Layer 2 of a small transformer language model trained on English Wikipedia (14 layers, counted from 0, width 128).
A neuron adds its activation times its output weights to the MLP's output. To switch it off is to set its activation to zero at one token and run the rest of the model.

Output weights of the MLP neurons that the questions are about. A number n stands for (n - 128) times 0.0064.
n0: 153, 81, 138, 49, 159, 139, 172, 73, 151, 176, 188, 136, 124, 154, 157, 95, 215, 145, 121, 66, 152, 116, 153, 114, 142, 22, 141, 108, 134, 127, 117, 173, 174, 139, 135, 121, 87, 163, 128, 121, 160, 137, 103, 132, 151, 97, 27, 129, 152, 113, 142, 103, 147, 166, 175, 135, 136, 64, 154, 121, 120, 118, 111, 141, 141, 149, 158, 109, 91, 159, 114, 146, 99, 120, 145, 143, 119, 128, 197, 135, 147, 128, 167, 119, 97, 194, 176, 128, 189, 147, 141, 130, 148, 86, 78, 62, 104, 149, 117, 152, 114, 137, 91, 91, 158, 112, 120, 145, 88, 98, 149, 174, 86, 89, 129, 128, 174, 87, 123, 57, 163, 134, 115, 116, 135, 70, 150, 127
n8: 76, 103, 123, 150, 110, 114, 78, 120, 133, 84, 128, 175, 106, 159, 101, 118, 61, 164, 55, 105, 111, 159, 139, 104, 209, 46, 174, 135, 92, 132, 174, 129, 140, 146, 176, 134, 69, 140, 120, 169, 111, 204, 156, 190, 166, 97, 167, 114, 155, 118, 53, 80, 131, 115, 104, 174, 149, 67, 184, 150, 124, 139, 145, 125, 118, 95, 146, 176, 113, 203, 96, 133, 145, 128, 108, 145, 88, 113, 120, 144, 130, 138, 179, 130, 163, 192, 89, 166, 121, 110, 126, 136, 140, 92, 75, 91, 164, 139, 241, 131, 78, 115, 132, 106, 206, 110, 169, 160, 88, 158, 85, 112, 131, 115, 152, 136, 79, 129, 126, 147, 117, 76, 157, 106, 101, 173, 94, 99
n13: 125, 173, 172, 194, 161, 157, 149, 90, 92, 10, 155, 27, 189, 44, 160, 149, 213, 172, 133, 113, 102, 111, 105, 172, 119, 120, 96, 89, 80, 142, 176, 96, 132, 97, 99, 170, 84, 98, 151, 69, 149, 146, 165, 142, 167, 141, 90, 38, 127, 152, 188, 91, 143, 107, 111, 155, 161, 111, 159, 194, 97, 73, 169, 144, 78, 137, 115, 140, 88, 152, 166, 165, 141, 171, 145, 166, 132, 118, 85, 101, 90, 63, 170, 194, 193, 51, 128, 142, 136, 160, 130, 59, 134, 154, 127, 128, 196, 79, 91, 167, 150, 132, 84, 158, 198, 184, 116, 44, 110, 107, 154, 124, 104, 102, 133, 155, 118, 42, 146, 161, 80, 90, 154, 96, 97, 112, 187, 156
n43: 171, 133, 103, 149, 120, 104, 126, 144, 132, 144, 125, 62, 116, 126, 182, 137, 111, 175, 147, 152, 93, 125, 150, 136, 119, 100, 175, 200, 184, 82, 133, 87, 79, 170, 40, 144, 98, 92, 164, 117, 117, 116, 124, 88, 129, 174, 104, 113, 101, 112, 139, 101, 128, 136, 128, 185, 107, 164, 135, 191, 110, 137, 127, 110, 163, 133, 129, 130, 152, 110, 143, 138, 85, 112, 101, 110, 154, 115, 159, 115, 118, 133, 116, 72, 134, 93, 151, 131, 162, 144, 94, 126, 109, 186, 139, 74, 143, 125, 147, 110, 133, 78, 129, 152, 140, 136, 149, 89, 70, 124, 87, 112, 130, 119, 153, 90, 154, 105, 164, 140, 76, 100, 87, 161, 97, 190, 112, 144
n75: 155, 128, 109, 71, 132, 207, 108, 93, 94, 32, 170, 107, 157, 115, 150, 166, 95, 160, 185, 86, 109, 155, 85, 152, 76, 81, 145, 128, 121, 37, 147, 117, 155, 132, 94, 136, 120, 94, 148, 58, 129, 91, 116, 165, 122, 186, 169, 157, 136, 100, 143, 124, 128, 149, 140, 106, 82, 160, 90, 76, 125, 124, 147, 55, 121, 61, 123, 129, 91, 90, 123, 160, 106, 127, 78, 128, 151, 120, 196, 126, 98, 119, 155, 129, 111, 106, 125, 82, 170, 86, 110, 95, 64, 177, 154, 117, 45, 121, 172, 156, 181, 140, 126, 170, 66, 112, 155, 194, 127, 120, 119, 147, 159, 116, 166, 210, 203, 142, 127, 56, 120, 138, 91, 72, 106, 123, 144, 174
n116: 77, 132, 144, 118, 108, 97, 120, 132, 93, 74, 132, 126, 136, 173, 111, 80, 195, 109, 122, 106, 201, 129, 100, 35, 159, 148, 119, 196, 124, 76, 128, 158, 119, 78, 171, 165, 140, 168, 159, 154, 125, 119, 151, 134, 151, 90, 138, 205, 127, 127, 138, 101, 134, 89, 150, 128, 138, 176, 124, 152, 194, 97, 189, 118, 99, 92, 139, 66, 86, 141, 159, 96, 122, 113, 78, 98, 163, 109, 140, 164, 202, 141, 158, 69, 153, 105, 88, 87, 83, 165, 137, 113, 95, 105, 120, 121, 125, 133, 84, 101, 161, 180, 78, 138, 30, 135, 151, 101, 102, 116, 143, 147, 131, 106, 150, 126, 66, 150, 112, 190, 165, 124, 101, 178, 156, 60, 97, 76
n118: 103, 108, 111, 186, 184, 98, 112, 193, 161, 138, 73, 83, 123, 214, 107, 134, 113, 150, 86, 189, 123, 119, 114, 128, 116, 108, 128, 137, 105, 123, 172, 91, 143, 59, 165, 162, 101, 151, 113, 177, 82, 44, 172, 150, 94, 139, 90, 98, 108, 92, 129, 113, 139, 138, 73, 62, 154, 135, 125, 154, 114, 157, 142, 157, 121, 87, 106, 86, 161, 114, 142, 155, 90, 102, 122, 199, 134, 131, 114, 54, 142, 194, 102, 120, 128, 160, 152, 126, 142, 87, 155, 106, 226, 62, 175, 121, 174, 117, 70, 136, 102, 166, 145, 102, 137, 104, 124, 152, 161, 99, 113, 174, 125, 182, 133, 114, 69, 161, 157, 122, 144, 128, 111, 120, 143, 104, 128, 138
n147: 153, 35, 121, 178, 148, 170, 152, 130, 118, 111, 153, 139, 71, 76, 145, 76, 87, 129, 158, 167, 163, 129, 110, 52, 163, 137, 112, 123, 60, 75, 149, 165, 165, 122, 133, 134, 122, 118, 171, 134, 101, 81, 110, 54, 116, 85, 89, 158, 94, 151, 124, 56, 64, 143, 103, 104, 128, 115, 171, 134, 188, 118, 165, 86, 161, 176, 120, 153, 104, 136, 180, 177, 137, 137, 133, 105, 173, 150, 49, 75, 83, 80, 183, 106, 98, 177, 138, 149, 120, 140, 134, 151, 101, 157, 127, 220, 103, 148, 105, 162, 126, 59, 186, 113, 147, 148, 154, 137, 60, 178, 202, 153, 110, 229, 71, 82, 97, 150, 166, 124, 176, 104, 160, 135, 54, 124, 109, 90
n156: 164, 153, 94, 71, 158, 95, 103, 114, 189, 125, 135, 128, 163, 127, 186, 63, 142, 154, 119, 142, 144, 128, 71, 110, 148, 123, 141, 155, 85, 153, 115, 105, 110, 136, 83, 130, 138, 130, 95, 66, 111, 101, 102, 174, 138, 104, 99, 107, 107, 155, 156, 125, 85, 47, 111, 100, 134, 97, 123, 196, 135, 117, 181, 126, 138, 109, 92, 117, 75, 86, 118, 109, 140, 153, 142, 177, 144, 114, 90, 181, 178, 160, 116, 155, 64, 136, 95, 97, 250, 147, 167, 202, 104, 200, 95, 139, 91, 133, 143, 123, 83, 126, 101, 135, 131, 200, 110, 167, 182, 160, 204, 136, 129, 107, 82, 119, 123, 96, 162, 128, 154, 165, 114, 113, 147, 119, 144, 208
n260: 116, 148, 103, 178, 173, 91, 99, 96, 159, 107, 76, 102, 150, 157, 170, 151, 104, 178, 171, 183, 130, 157, 134, 94, 128, 140, 41, 118, 120, 121, 97, 89, 191, 175, 107, 89, 108, 137, 157, 91, 109, 132, 29, 107, 101, 134, 83, 99, 163, 186, 147, 64, 126, 164, 132, 151, 139, 216, 101, 157, 149, 139, 151, 109, 149, 135, 146, 75, 84, 196, 114, 95, 156, 157, 198, 150, 168, 195, 153, 174, 158, 72, 105, 154, 154, 76, 159, 138, 142, 148, 151, 132, 136, 116, 111, 113, 128, 165, 160, 106, 134, 97, 156, 141, 174, 103, 90, 44, 145, 182, 98, 183, 177, 132, 99, 158, 87, 173, 173, 114, 170, 106, 118, 124, 161, 145, 114, 161
n263: 157, 138, 156, 91, 133, 132, 87, 138, 140, 71, 128, 80, 131, 111, 118, 121, 106, 140, 122, 97, 116, 120, 105, 142, 112, 163, 108, 132, 120, 87, 111, 124, 123, 77, 129, 94, 127, 139, 119, 104, 139, 136, 57, 91, 154, 95, 138, 100, 109, 149, 123, 121, 106, 123, 139, 155, 138, 156, 161, 111, 147, 137, 84, 143, 139, 178, 79, 128, 148, 92, 118, 130, 131, 196, 107, 124, 234, 119, 104, 145, 116, 103, 183, 157, 220, 108, 114, 135, 146, 157, 92, 155, 159, 88, 141, 115, 138, 190, 161, 123, 116, 115, 116, 159, 99, 150, 133, 180, 178, 114, 102, 117, 113, 126, 155, 146, 115, 113, 131, 155, 121, 154, 127, 119, 114, 119, 76, 124
n286: 123, 95, 122, 142, 203, 163, 138, 151, 168, 135, 145, 165, 173, 123, 106, 104, 88, 154, 122, 132, 115, 121, 121, 87, 150, 71, 121, 121, 129, 144, 110, 136, 176, 162, 111, 135, 126, 63, 128, 101, 158, 142, 117, 137, 144, 113, 75, 129, 139, 112, 84, 170, 73, 166, 177, 105, 172, 154, 134, 129, 155, 119, 140, 108, 111, 151, 94, 63, 155, 138, 97, 90, 132, 127, 108, 134, 216, 152, 146, 155, 168, 185, 156, 73, 107, 192, 132, 60, 124, 153, 147, 166, 143, 175, 171, 146, 57, 116, 101, 105, 149, 90, 147, 147, 148, 112, 128, 167, 160, 161, 105, 103, 40, 162, 176, 93, 108, 106, 164, 121, 152, 156, 124, 186, 121, 119, 77, 200
n288: 125, 91, 136, 189, 152, 84, 95, 132, 111, 173, 104, 146, 166, 141, 138, 147, 118, 71, 113, 160, 152, 170, 216, 125, 104, 159, 115, 113, 98, 141, 201, 164, 218, 148, 97, 180, 149, 153, 133, 75, 57, 147, 206, 243, 124, 123, 129, 123, 106, 83, 129, 153, 106, 156, 125, 99, 171, 140, 104, 128, 83, 117, 134, 104, 126, 125, 107, 85, 115, 147, 59, 79, 108, 105, 122, 97, 119, 132, 119, 99, 124, 115, 88, 106, 166, 160, 119, 197, 141, 133, 130, 101, 170, 162, 136, 130, 158, 144, 58, 153, 162, 95, 95, 147, 74, 164, 112, 168, 197, 116, 171, 49, 128, 62, 120, 145, 158, 176, 127, 161, 121, 141, 102, 131, 151, 157, 109, 113
n306: 129, 76, 141, 98, 132, 128, 124, 134, 116, 108, 167, 199, 158, 139, 112, 151, 120, 108, 111, 143, 133, 169, 152, 130, 149, 134, 129, 146, 90, 120, 147, 112, 182, 173, 126, 134, 110, 176, 133, 175, 145, 126, 102, 157, 131, 130, 105, 94, 133, 182, 182, 128, 121, 158, 111, 176, 136, 131, 136, 130, 100, 152, 121, 130, 125, 175, 132, 183, 148, 122, 142, 187, 134, 112, 86, 123, 241, 139, 51, 137, 190, 203, 136, 161, 74, 86, 164, 108, 76, 62, 153, 117, 80, 118, 88, 150, 188, 152, 147, 159, 122, 120, 186, 96, 35, 126, 113, 120, 121, 197, 91, 111, 161, 91, 134, 89, 176, 142, 78, 86, 121, 75, 102, 111, 168, 105, 160, 114
n337: 163, 128, 114, 226, 132, 88, 101, 141, 146, 93, 197, 174, 120, 82, 132, 153, 180, 118, 100, 55, 134, 77, 145, 132, 176, 50, 152, 61, 112, 155, 137, 157, 161, 152, 174, 54, 87, 162, 76, 134, 131, 170, 132, 171, 156, 153, 150, 67, 129, 87, 69, 84, 139, 137, 201, 111, 183, 101, 110, 96, 167, 154, 119, 169, 128, 192, 160, 126, 127, 134, 81, 105, 107, 110, 147, 180, 97, 157, 126, 123, 86, 84, 124, 132, 142, 113, 114, 86, 119, 153, 102, 126, 184, 156, 116, 114, 213, 81, 57, 150, 108, 102, 123, 150, 139, 134, 56, 95, 122, 99, 143, 105, 76, 176, 116, 146, 185, 166, 171, 112, 122, 81, 150, 117, 116, 115, 163, 124
n365: 106, 158, 93, 140, 140, 108, 168, 56, 86, 138, 187, 145, 129, 148, 104, 187, 31, 90, 120, 211, 172, 83, 129, 103, 186, 191, 127, 86, 116, 109, 108, 98, 129, 153, 216, 123, 72, 225, 103, 146, 140, 108, 122, 94, 177, 119, 153, 153, 132, 112, 131, 131, 156, 144, 147, 107, 72, 130, 151, 146, 137, 172, 133, 169, 166, 42, 109, 86, 129, 129, 141, 110, 134, 158, 147, 68, 192, 109, 137, 157, 127, 192, 137, 136, 148, 76, 112, 129, 81, 153, 109, 158, 128, 80, 67, 165, 143, 113, 106, 127, 76, 57, 183, 198, 104, 80, 161, 135, 112, 149, 127, 137, 85, 127, 133, 159, 87, 156, 150, 134, 129, 108, 97, 72, 116, 122, 194, 88

Each question names a token from some text and the token that comes next. It shows the activations a of the neurons there, in the order above. A number n stands for (n - 128) times 0.035.

Then comes g, the gradient of the next token's log-probability with respect to the MLP's output, scaled to length 1. A neuron's effect is roughly proportional to its activation times (output weights . g). A number n stands for (n - 128) times 0.0027.

" pro", then "b"
a: 125, 123, 124, 125, 125, 123, 126, 126, 123, 130, 129, 128, 127, 128, 162, 178
g: 142, 127, 90, 176, 159, 104, 110, 87, 67, 162, 90, 141, 112, 103, 76, 142, 101, 77, 161, 131, 149, 109, 85, 119, 101, 142, 66, 135, 141, 178, 166, 81, 95, 81, 84, 100, 165, 167, 136, 159, 150, 150, 177, 118, 146, 131, 136, 161, 152, 121, 144, 150, 160, 95, 152, 126, 105, 93, 137, 175, 159, 144, 171, 130, 178, 85, 73, 144, 79, 118, 117, 158, 86, 100, 128, 147, 108, 162, 186, 188, 161, 137, 162, 116, 142, 181, 109, 176, 126, 138, 116, 90, 106, 86, 142, 110, 109, 77, 120, 128, 69, 56, 144, 122, 138, 148, 197, 124, 85, 78, 124, 48, 120, 155, 131, 154, 110, 135, 165, 149, 125, 163, 199, 151, 139, 152, 104, 134
Switching off which neuron hurts the next token most? n365

"im", then "ber"
a: 126, 163, 127, 126, 128, 124, 128, 131, 127, 128, 124, 125, 128, 124, 128, 128
g: 113, 118, 76, 72, 107, 146, 93, 131, 85, 73, 115, 137, 115, 129, 144, 95, 157, 185, 112, 144, 100, 155, 117, 120, 60, 102, 187, 135, 56, 133, 142, 92, 124, 105, 130, 136, 119, 126, 104, 103, 141, 83, 145, 86, 121, 140, 122, 118, 146, 111, 127, 122, 141, 113, 118, 99, 120, 112, 129, 140, 104, 182, 141, 152, 121, 152, 117, 111, 104, 111, 76, 69, 155, 134, 160, 116, 98, 135, 128, 193, 180, 132, 86, 75, 104, 158, 101, 137, 119, 158, 115, 102, 127, 156, 122, 91, 51, 81, 118, 200, 90, 57, 116, 70, 143, 139, 130, 134, 221, 141, 178, 62, 91, 174, 167, 106, 107, 96, 107, 99, 153, 190, 75, 148, 118, 150, 80, 130
Which neuron, switched off, raises the next token's probability most? n286

"ain", then " classification"
a: 128, 123, 128, 123, 128, 128, 128, 127, 123, 123, 132, 128, 123, 128, 128, 128
g: 118, 98, 185, 138, 186, 132, 159, 146, 199, 104, 103, 168, 217, 116, 134, 109, 180, 101, 127, 70, 91, 116, 107, 167, 104, 154, 133, 152, 69, 146, 117, 87, 156, 144, 111, 153, 179, 57, 131, 152, 170, 110, 91, 137, 105, 127, 157, 114, 114, 97, 150, 140, 132, 55, 51, 133, 157, 111, 123, 111, 165, 99, 178, 115, 153, 130, 151, 171, 118, 138, 120, 128, 72, 102, 136, 160, 159, 132, 126, 139, 200, 188, 189, 145, 143, 165, 126, 148, 186, 69, 149, 107, 84, 170, 102, 89, 116, 110, 94, 92, 97, 147, 121, 98, 129, 156, 115, 166, 116, 123, 145, 107, 144, 127, 106, 115, 131, 100, 129, 171, 88, 151, 100, 106, 82, 78, 102, 93
Switching off which neuron hurts the next token most? n260

"imate", then " is"
a: 140, 166, 125, 127, 127, 128, 128, 127, 127, 128, 134, 128, 127, 123, 126, 125
g: 103, 195, 130, 141, 128, 156, 120, 176, 116, 62, 139, 122, 177, 152, 152, 128, 138, 163, 85, 97, 127, 77, 128, 125, 139, 138, 86, 125, 110, 145, 128, 93, 127, 148, 175, 114, 86, 185, 109, 153, 140, 164, 144, 144, 178, 159, 148, 119, 87, 151, 158, 169, 215, 158, 96, 104, 110, 150, 132, 144, 133, 81, 122, 194, 117, 152, 85, 144, 171, 69, 160, 96, 160, 161, 90, 123, 185, 176, 138, 179, 91, 144, 145, 94, 198, 160, 143, 150, 136, 152, 135, 122, 188, 132, 127, 161, 149, 133, 143, 109, 144, 116, 93, 147, 203, 116, 121, 59, 116, 127, 68, 167, 148, 97, 90, 154, 107, 85, 134, 145, 52, 116, 127, 149, 147, 187, 131, 120
Switching off which neuron hurts the next token most? n8

"ao", then " H"
a: 127, 127, 127, 127, 128, 128, 165, 127, 125, 127, 123, 128, 124, 123, 128, 127
g: 152, 157, 137, 208, 92, 94, 160, 167, 134, 81, 89, 184, 109, 178, 159, 117, 135, 126, 50, 166, 143, 59, 128, 111, 78, 145, 122, 166, 107, 162, 117, 120, 127, 103, 133, 110, 109, 158, 154, 136, 155, 148, 161, 102, 71, 139, 148, 155, 161, 143, 170, 109, 82, 134, 97, 155, 122, 136, 91, 114, 152, 191, 131, 110, 174, 130, 66, 166, 113, 52, 117, 115, 133, 177, 134, 109, 120, 140, 141, 101, 102, 160, 130, 116, 148, 152, 199, 131, 150, 117, 152, 138, 118, 84, 166, 83, 102, 176, 117, 109, 90, 159, 165, 100, 156, 115, 81, 122, 223, 97, 144, 130, 179, 152, 172, 101, 160, 120, 135, 137, 108, 118, 157, 156, 144, 66, 166, 172
Switching off which neuron hurts the next token most? n118

" K", then "un"
a: 124, 128, 192, 128, 128, 128, 123, 126, 124, 135, 138, 124, 128, 128, 124, 125
g: 72, 139, 140, 156, 158, 27, 86, 119, 129, 107, 125, 107, 153, 111, 117, 130, 142, 128, 109, 96, 138, 160, 192, 82, 136, 128, 91, 104, 174, 73, 112, 139, 142, 150, 126, 158, 140, 165, 151, 135, 125, 116, 77, 133, 146, 139, 109, 83, 157, 150, 105, 123, 181, 126, 98, 129, 118, 132, 157, 124, 130, 133, 238, 110, 100, 124, 106, 109, 140, 127, 116, 151, 67, 130, 102, 201, 121, 178, 111, 126, 129, 126, 163, 179, 146, 125, 171, 166, 194, 131, 75, 182, 140, 145, 180, 158, 125, 122, 108, 146, 102, 84, 134, 116, 139, 136, 135, 54, 95, 151, 80, 144, 117, 159, 104, 100, 71, 104, 173, 118, 91, 66, 129, 122, 116, 137, 31, 126
Switching off which neuron hurts the next token most? n13

" after", then " him"
a: 183, 127, 124, 152, 249, 128, 123, 125, 128, 124, 148, 126, 161, 125, 127, 126
g: 140, 100, 143, 132, 187, 155, 167, 135, 146, 169, 135, 74, 117, 118, 158, 107, 133, 139, 100, 168, 81, 182, 191, 110, 179, 114, 125, 146, 102, 108, 145, 155, 150, 110, 178, 94, 131, 164, 158, 107, 85, 79, 46, 165, 152, 114, 150, 180, 169, 115, 136, 100, 70, 93, 158, 99, 138, 118, 119, 98, 143, 172, 133, 115, 152, 107, 137, 128, 152, 117, 107, 88, 154, 121, 170, 148, 70, 83, 157, 178, 94, 77, 118, 104, 122, 181, 108, 166, 186, 185, 101, 130, 143, 145, 106, 108, 65, 159, 176, 109, 177, 131, 145, 108, 188, 166, 102, 89, 189, 100, 190, 160, 122, 90, 118, 157, 139, 73, 132, 142, 127, 124, 134, 97, 102, 137, 95, 164
Switching off which neuron hurts the next token most? n0

" born", then " A"
a: 125, 125, 125, 173, 129, 125, 124, 127, 125, 128, 127, 124, 123, 128, 123, 139
g: 156, 116, 135, 133, 125, 140, 160, 60, 116, 140, 113, 139, 190, 161, 139, 74, 107, 117, 124, 110, 142, 116, 133, 126, 93, 101, 177, 233, 172, 139, 139, 122, 136, 170, 157, 129, 141, 161, 204, 132, 169, 123, 193, 93, 123, 120, 127, 180, 176, 179, 142, 120, 100, 153, 96, 112, 109, 118, 134, 129, 122, 88, 134, 94, 110, 126, 159, 139, 214, 124, 154, 88, 127, 217, 145, 81, 117, 136, 102, 124, 121, 103, 69, 122, 126, 125, 122, 79, 149, 126, 110, 92, 124, 113, 129, 85, 165, 181, 164, 147, 94, 125, 147, 113, 184, 137, 197, 134, 132, 152, 136, 138, 208, 91, 100, 120, 126, 163, 118, 112, 164, 129, 35, 150, 120, 118, 93, 153
Switching off which neuron hurts the next token most? n43

", T", then "ol"
a: 127, 128, 164, 126, 129, 128, 123, 127, 128, 129, 173, 127, 126, 125, 126, 126
g: 107, 189, 131, 107, 192, 209, 142, 160, 46, 191, 68, 134, 119, 180, 146, 92, 190, 141, 72, 155, 198, 134, 113, 146, 144, 141, 121, 149, 116, 154, 104, 142, 188, 176, 139, 73, 116, 102, 163, 102, 87, 122, 134, 164, 130, 123, 192, 100, 129, 134, 120, 145, 104, 159, 149, 148, 102, 131, 136, 105, 156, 136, 99, 178, 84, 185, 110, 136, 72, 140, 167, 91, 127, 104, 162, 147, 110, 156, 172, 111, 106, 102, 81, 107, 170, 126, 122, 87, 110, 111, 113, 159, 114, 180, 103, 125, 111, 172, 130, 128, 145, 119, 184, 134, 135, 97, 123, 93, 157, 125, 82, 105, 138, 98, 106, 197, 119, 94, 126, 191, 160, 151, 126, 152, 159, 162, 115, 97
Which neuron, switched off, raises the next token's probability most? n13

" of ", then "11"
a: 125, 128, 124, 128, 127, 128, 128, 124, 123, 164, 125, 128, 125, 124, 128, 128
g: 181, 98, 124, 109, 113, 142, 97, 94, 59, 143, 141, 123, 101, 207, 115, 150, 126, 88, 157, 134, 128, 91, 113, 170, 120, 93, 133, 103, 106, 138, 99, 147, 99, 114, 127, 113, 166, 144, 170, 181, 80, 178, 120, 119, 118, 131, 139, 167, 139, 87, 117, 102, 129, 89, 142, 35, 126, 84, 119, 112, 173, 98, 89, 133, 104, 111, 104, 128, 115, 117, 126, 135, 102, 123, 73, 82, 98, 102, 131, 75, 144, 118, 143, 158, 74, 105, 161, 136, 111, 69, 97, 89, 89, 209, 167, 98, 84, 106, 104, 80, 94, 91, 203, 158, 141, 94, 127, 151, 166, 93, 84, 122, 90, 88, 130, 101, 153, 153, 141, 84, 105, 127, 136, 190, 121, 99, 187, 79
Which neuron, switched off, raises the next token's probability most? n260

" B", then "ah"
a: 127, 123, 196, 128, 128, 125, 128, 123, 126, 135, 162, 128, 128, 127, 127, 126
g: 153, 137, 121, 80, 172, 141, 144, 144, 150, 88, 147, 111, 135, 131, 153, 99, 111, 172, 112, 150, 146, 131, 142, 103, 155, 141, 138, 198, 141, 104, 167, 158, 143, 80, 137, 111, 110, 128, 141, 81, 112, 50, 84, 100, 166, 117, 138, 102, 174, 129, 113, 109, 164, 148, 134, 174, 137, 174, 116, 126, 150, 159, 88, 217, 96, 195, 112, 163, 168, 147, 209, 59, 127, 141, 176, 177, 110, 110, 206, 133, 128, 148, 77, 157, 162, 129, 86, 120, 82, 140, 123, 106, 150, 149, 151, 131, 93, 148, 149, 93, 88, 64, 81, 165, 141, 146, 196, 105, 129, 107, 103, 130, 170, 200, 112, 114, 132, 116, 166, 171, 138, 108, 147, 123, 106, 136, 129, 75
Switching off which neuron hurts the next token most? n263

"ing and", then " I"
a: 124, 126, 125, 125, 126, 128, 128, 125, 130, 123, 136, 128, 128, 169, 123, 127
g: 108, 200, 96, 142, 107, 161, 164, 149, 172, 148, 175, 189, 162, 142, 119, 171, 108, 126, 102, 102, 122, 126, 37, 115, 114, 93, 143, 141, 98, 107, 96, 76, 136, 184, 157, 120, 141, 87, 108, 141, 133, 132, 182, 142, 91, 112, 170, 99, 127, 123, 145, 109, 163, 119, 100, 128, 135, 134, 144, 144, 165, 153, 131, 167, 173, 141, 142, 167, 136, 185, 130, 81, 59, 146, 69, 138, 149, 113, 155, 176, 179, 118, 105, 139, 154, 69, 129, 129, 122, 68, 150, 94, 160, 145, 73, 126, 121, 85, 131, 96, 123, 155, 139, 160, 110, 96, 213, 103, 108, 149, 127, 153, 199, 114, 77, 38, 97, 81, 92, 129, 99, 115, 94, 136, 127, 126, 110, 137
Switching off which neuron hurts the next token most? n306

"arch", then "ical"
a: 128, 140, 128, 128, 127, 127, 123, 128, 123, 128, 123, 128, 162, 127, 128, 127
g: 169, 107, 113, 115, 177, 169, 199, 143, 139, 103, 104, 139, 118, 156, 111, 153, 117, 159, 112, 150, 145, 179, 118, 114, 108, 167, 123, 166, 63, 151, 166, 151, 170, 137, 155, 180, 151, 177, 132, 151, 174, 95, 124, 130, 142, 104, 73, 124, 159, 107, 170, 182, 158, 113, 136, 116, 104, 171, 182, 109, 87, 173, 83, 109, 132, 183, 164, 71, 111, 130, 113, 172, 171, 153, 160, 117, 160, 171, 133, 160, 158, 78, 185, 148, 100, 120, 168, 111, 158, 141, 107, 180, 165, 122, 145, 99, 98, 142, 83, 99, 93, 130, 152, 158, 87, 122, 102, 95, 120, 146, 35, 78, 113, 170, 129, 104, 163, 77, 92, 131, 150, 75, 99, 168, 102, 95, 138, 155
Which neuron, switched off, raises the next token's probability most? n8

"ast", then "ing"
a: 125, 124, 128, 126, 126, 128, 147, 128, 126, 128, 127, 126, 125, 123, 126, 124
g: 146, 121, 158, 141, 132, 86, 180, 91, 158, 110, 99, 72, 85, 174, 139, 40, 91, 131, 119, 180, 167, 120, 164, 126, 128, 167, 132, 111, 73, 151, 122, 62, 84, 116, 127, 164, 189, 65, 96, 103, 128, 106, 141, 133, 104, 130, 134, 113, 188, 110, 101, 155, 98, 133, 120, 185, 144, 145, 87, 154, 146, 177, 143, 147, 131, 146, 91, 103, 161, 95, 112, 150, 130, 120, 107, 77, 56, 134, 93, 92, 80, 150, 82, 149, 70, 141, 138, 126, 57, 133, 81, 127, 79, 110, 119, 80, 121, 141, 130, 159, 132, 137, 143, 120, 88, 63, 98, 163, 155, 81, 121, 159, 145, 149, 122, 121, 118, 96, 151, 94, 167, 107, 216, 123, 134, 148, 143, 93
Switching off which neuron hurts the next token most? n118

" father", then ", O"
a: 127, 131, 128, 128, 128, 140, 125, 128, 127, 127, 123, 128, 133, 128, 128, 165
g: 150, 93, 155, 110, 137, 79, 128, 149, 130, 154, 117, 130, 132, 137, 168, 134, 95, 164, 147, 106, 164, 141, 167, 72, 89, 102, 143, 128, 89, 115, 103, 189, 143, 89, 195, 162, 143, 143, 108, 118, 177, 66, 154, 150, 133, 140, 107, 123, 147, 141, 111, 118, 145, 93, 127, 136, 108, 60, 76, 110, 108, 205, 129, 129, 199, 147, 203, 78, 125, 110, 146, 191, 117, 166, 142, 101, 50, 153, 54, 158, 133, 115, 75, 165, 121, 118, 141, 99, 141, 135, 112, 200, 98, 162, 173, 105, 115, 77, 104, 96, 175, 137, 117, 119, 132, 155, 85, 165, 126, 115, 93, 162, 139, 106, 170, 108, 121, 118, 54, 112, 175, 146, 125, 177, 138, 165, 138, 113
Which neuron, switched off, raises the next token's probability most? n365

" in", then " on"
a: 130, 124, 124, 123, 123, 128, 128, 124, 123, 219, 173, 128, 128, 124, 125, 128
g: 134, 126, 121, 133, 110, 142, 112, 169, 83, 219, 127, 104, 157, 178, 163, 184, 95, 167, 118, 148, 61, 135, 149, 155, 125, 96, 101, 115, 120, 157, 82, 119, 66, 159, 92, 117, 117, 132, 99, 129, 96, 151, 98, 155, 127, 95, 128, 100, 87, 153, 108, 146, 134, 161, 110, 130, 108, 107, 122, 120, 154, 158, 192, 141, 99, 128, 114, 128, 113, 118, 118, 100, 104, 145, 70, 127, 168, 121, 132, 126, 145, 130, 107, 124, 151, 110, 114, 165, 153, 157, 150, 217, 139, 103, 101, 130, 84, 170, 110, 153, 190, 108, 123, 159, 195, 172, 54, 108, 58, 95, 106, 160, 116, 147, 96, 164, 158, 177, 133, 181, 136, 163, 177, 148, 106, 223, 99, 72
Switching off which neuron hurts the next token most? n260

"ournal", then " of"
a: 128, 125, 128, 127, 126, 128, 125, 128, 128, 128, 123, 127, 210, 125, 127, 123
g: 187, 175, 141, 169, 155, 77, 171, 124, 103, 138, 141, 83, 98, 159, 166, 150, 111, 108, 102, 86, 133, 126, 165, 136, 121, 137, 79, 146, 138, 127, 133, 131, 143, 117, 200, 122, 62, 198, 144, 181, 173, 141, 177, 149, 94, 151, 146, 145, 106, 49, 177, 145, 154, 136, 85, 165, 106, 77, 170, 149, 91, 162, 110, 112, 135, 89, 134, 130, 101, 122, 178, 134, 146, 167, 117, 143, 107, 136, 120, 164, 80, 155, 108, 177, 191, 142, 163, 118, 115, 135, 82, 157, 144, 113, 123, 114, 120, 115, 128, 84, 153, 73, 211, 127, 92, 126, 91, 132, 151, 110, 91, 98, 206, 85, 171, 107, 134, 122, 152, 108, 87, 124, 131, 196, 128, 173, 110, 151
Switching off which neuron hurts the next token most? n288

" organ", then "ised"
a: 124, 129, 128, 125, 128, 124, 127, 128, 127, 128, 123, 125, 165, 126, 154, 126
g: 119, 47, 182, 151, 129, 151, 122, 117, 111, 156, 166, 166, 123, 90, 150, 117, 112, 68, 87, 54, 180, 122, 145, 162, 156, 145, 158, 159, 148, 182, 142, 108, 83, 132, 104, 167, 166, 107, 108, 228, 120, 209, 109, 141, 171, 139, 124, 122, 182, 124, 125, 76, 122, 148, 141, 148, 137, 97, 163, 123, 98, 132, 133, 147, 108, 143, 107, 36, 85, 106, 139, 103, 116, 97, 93, 97, 110, 76, 101, 122, 127, 108, 80, 125, 125, 145, 128, 136, 93, 122, 141, 161, 120, 159, 114, 92, 104, 136, 140, 108, 119, 44, 128, 133, 73, 104, 159, 150, 177, 128, 112, 109, 146, 168, 130, 132, 180, 113, 170, 132, 153, 180, 208, 150, 157, 121, 141, 111
Switching off which neuron hurts the next token most? n288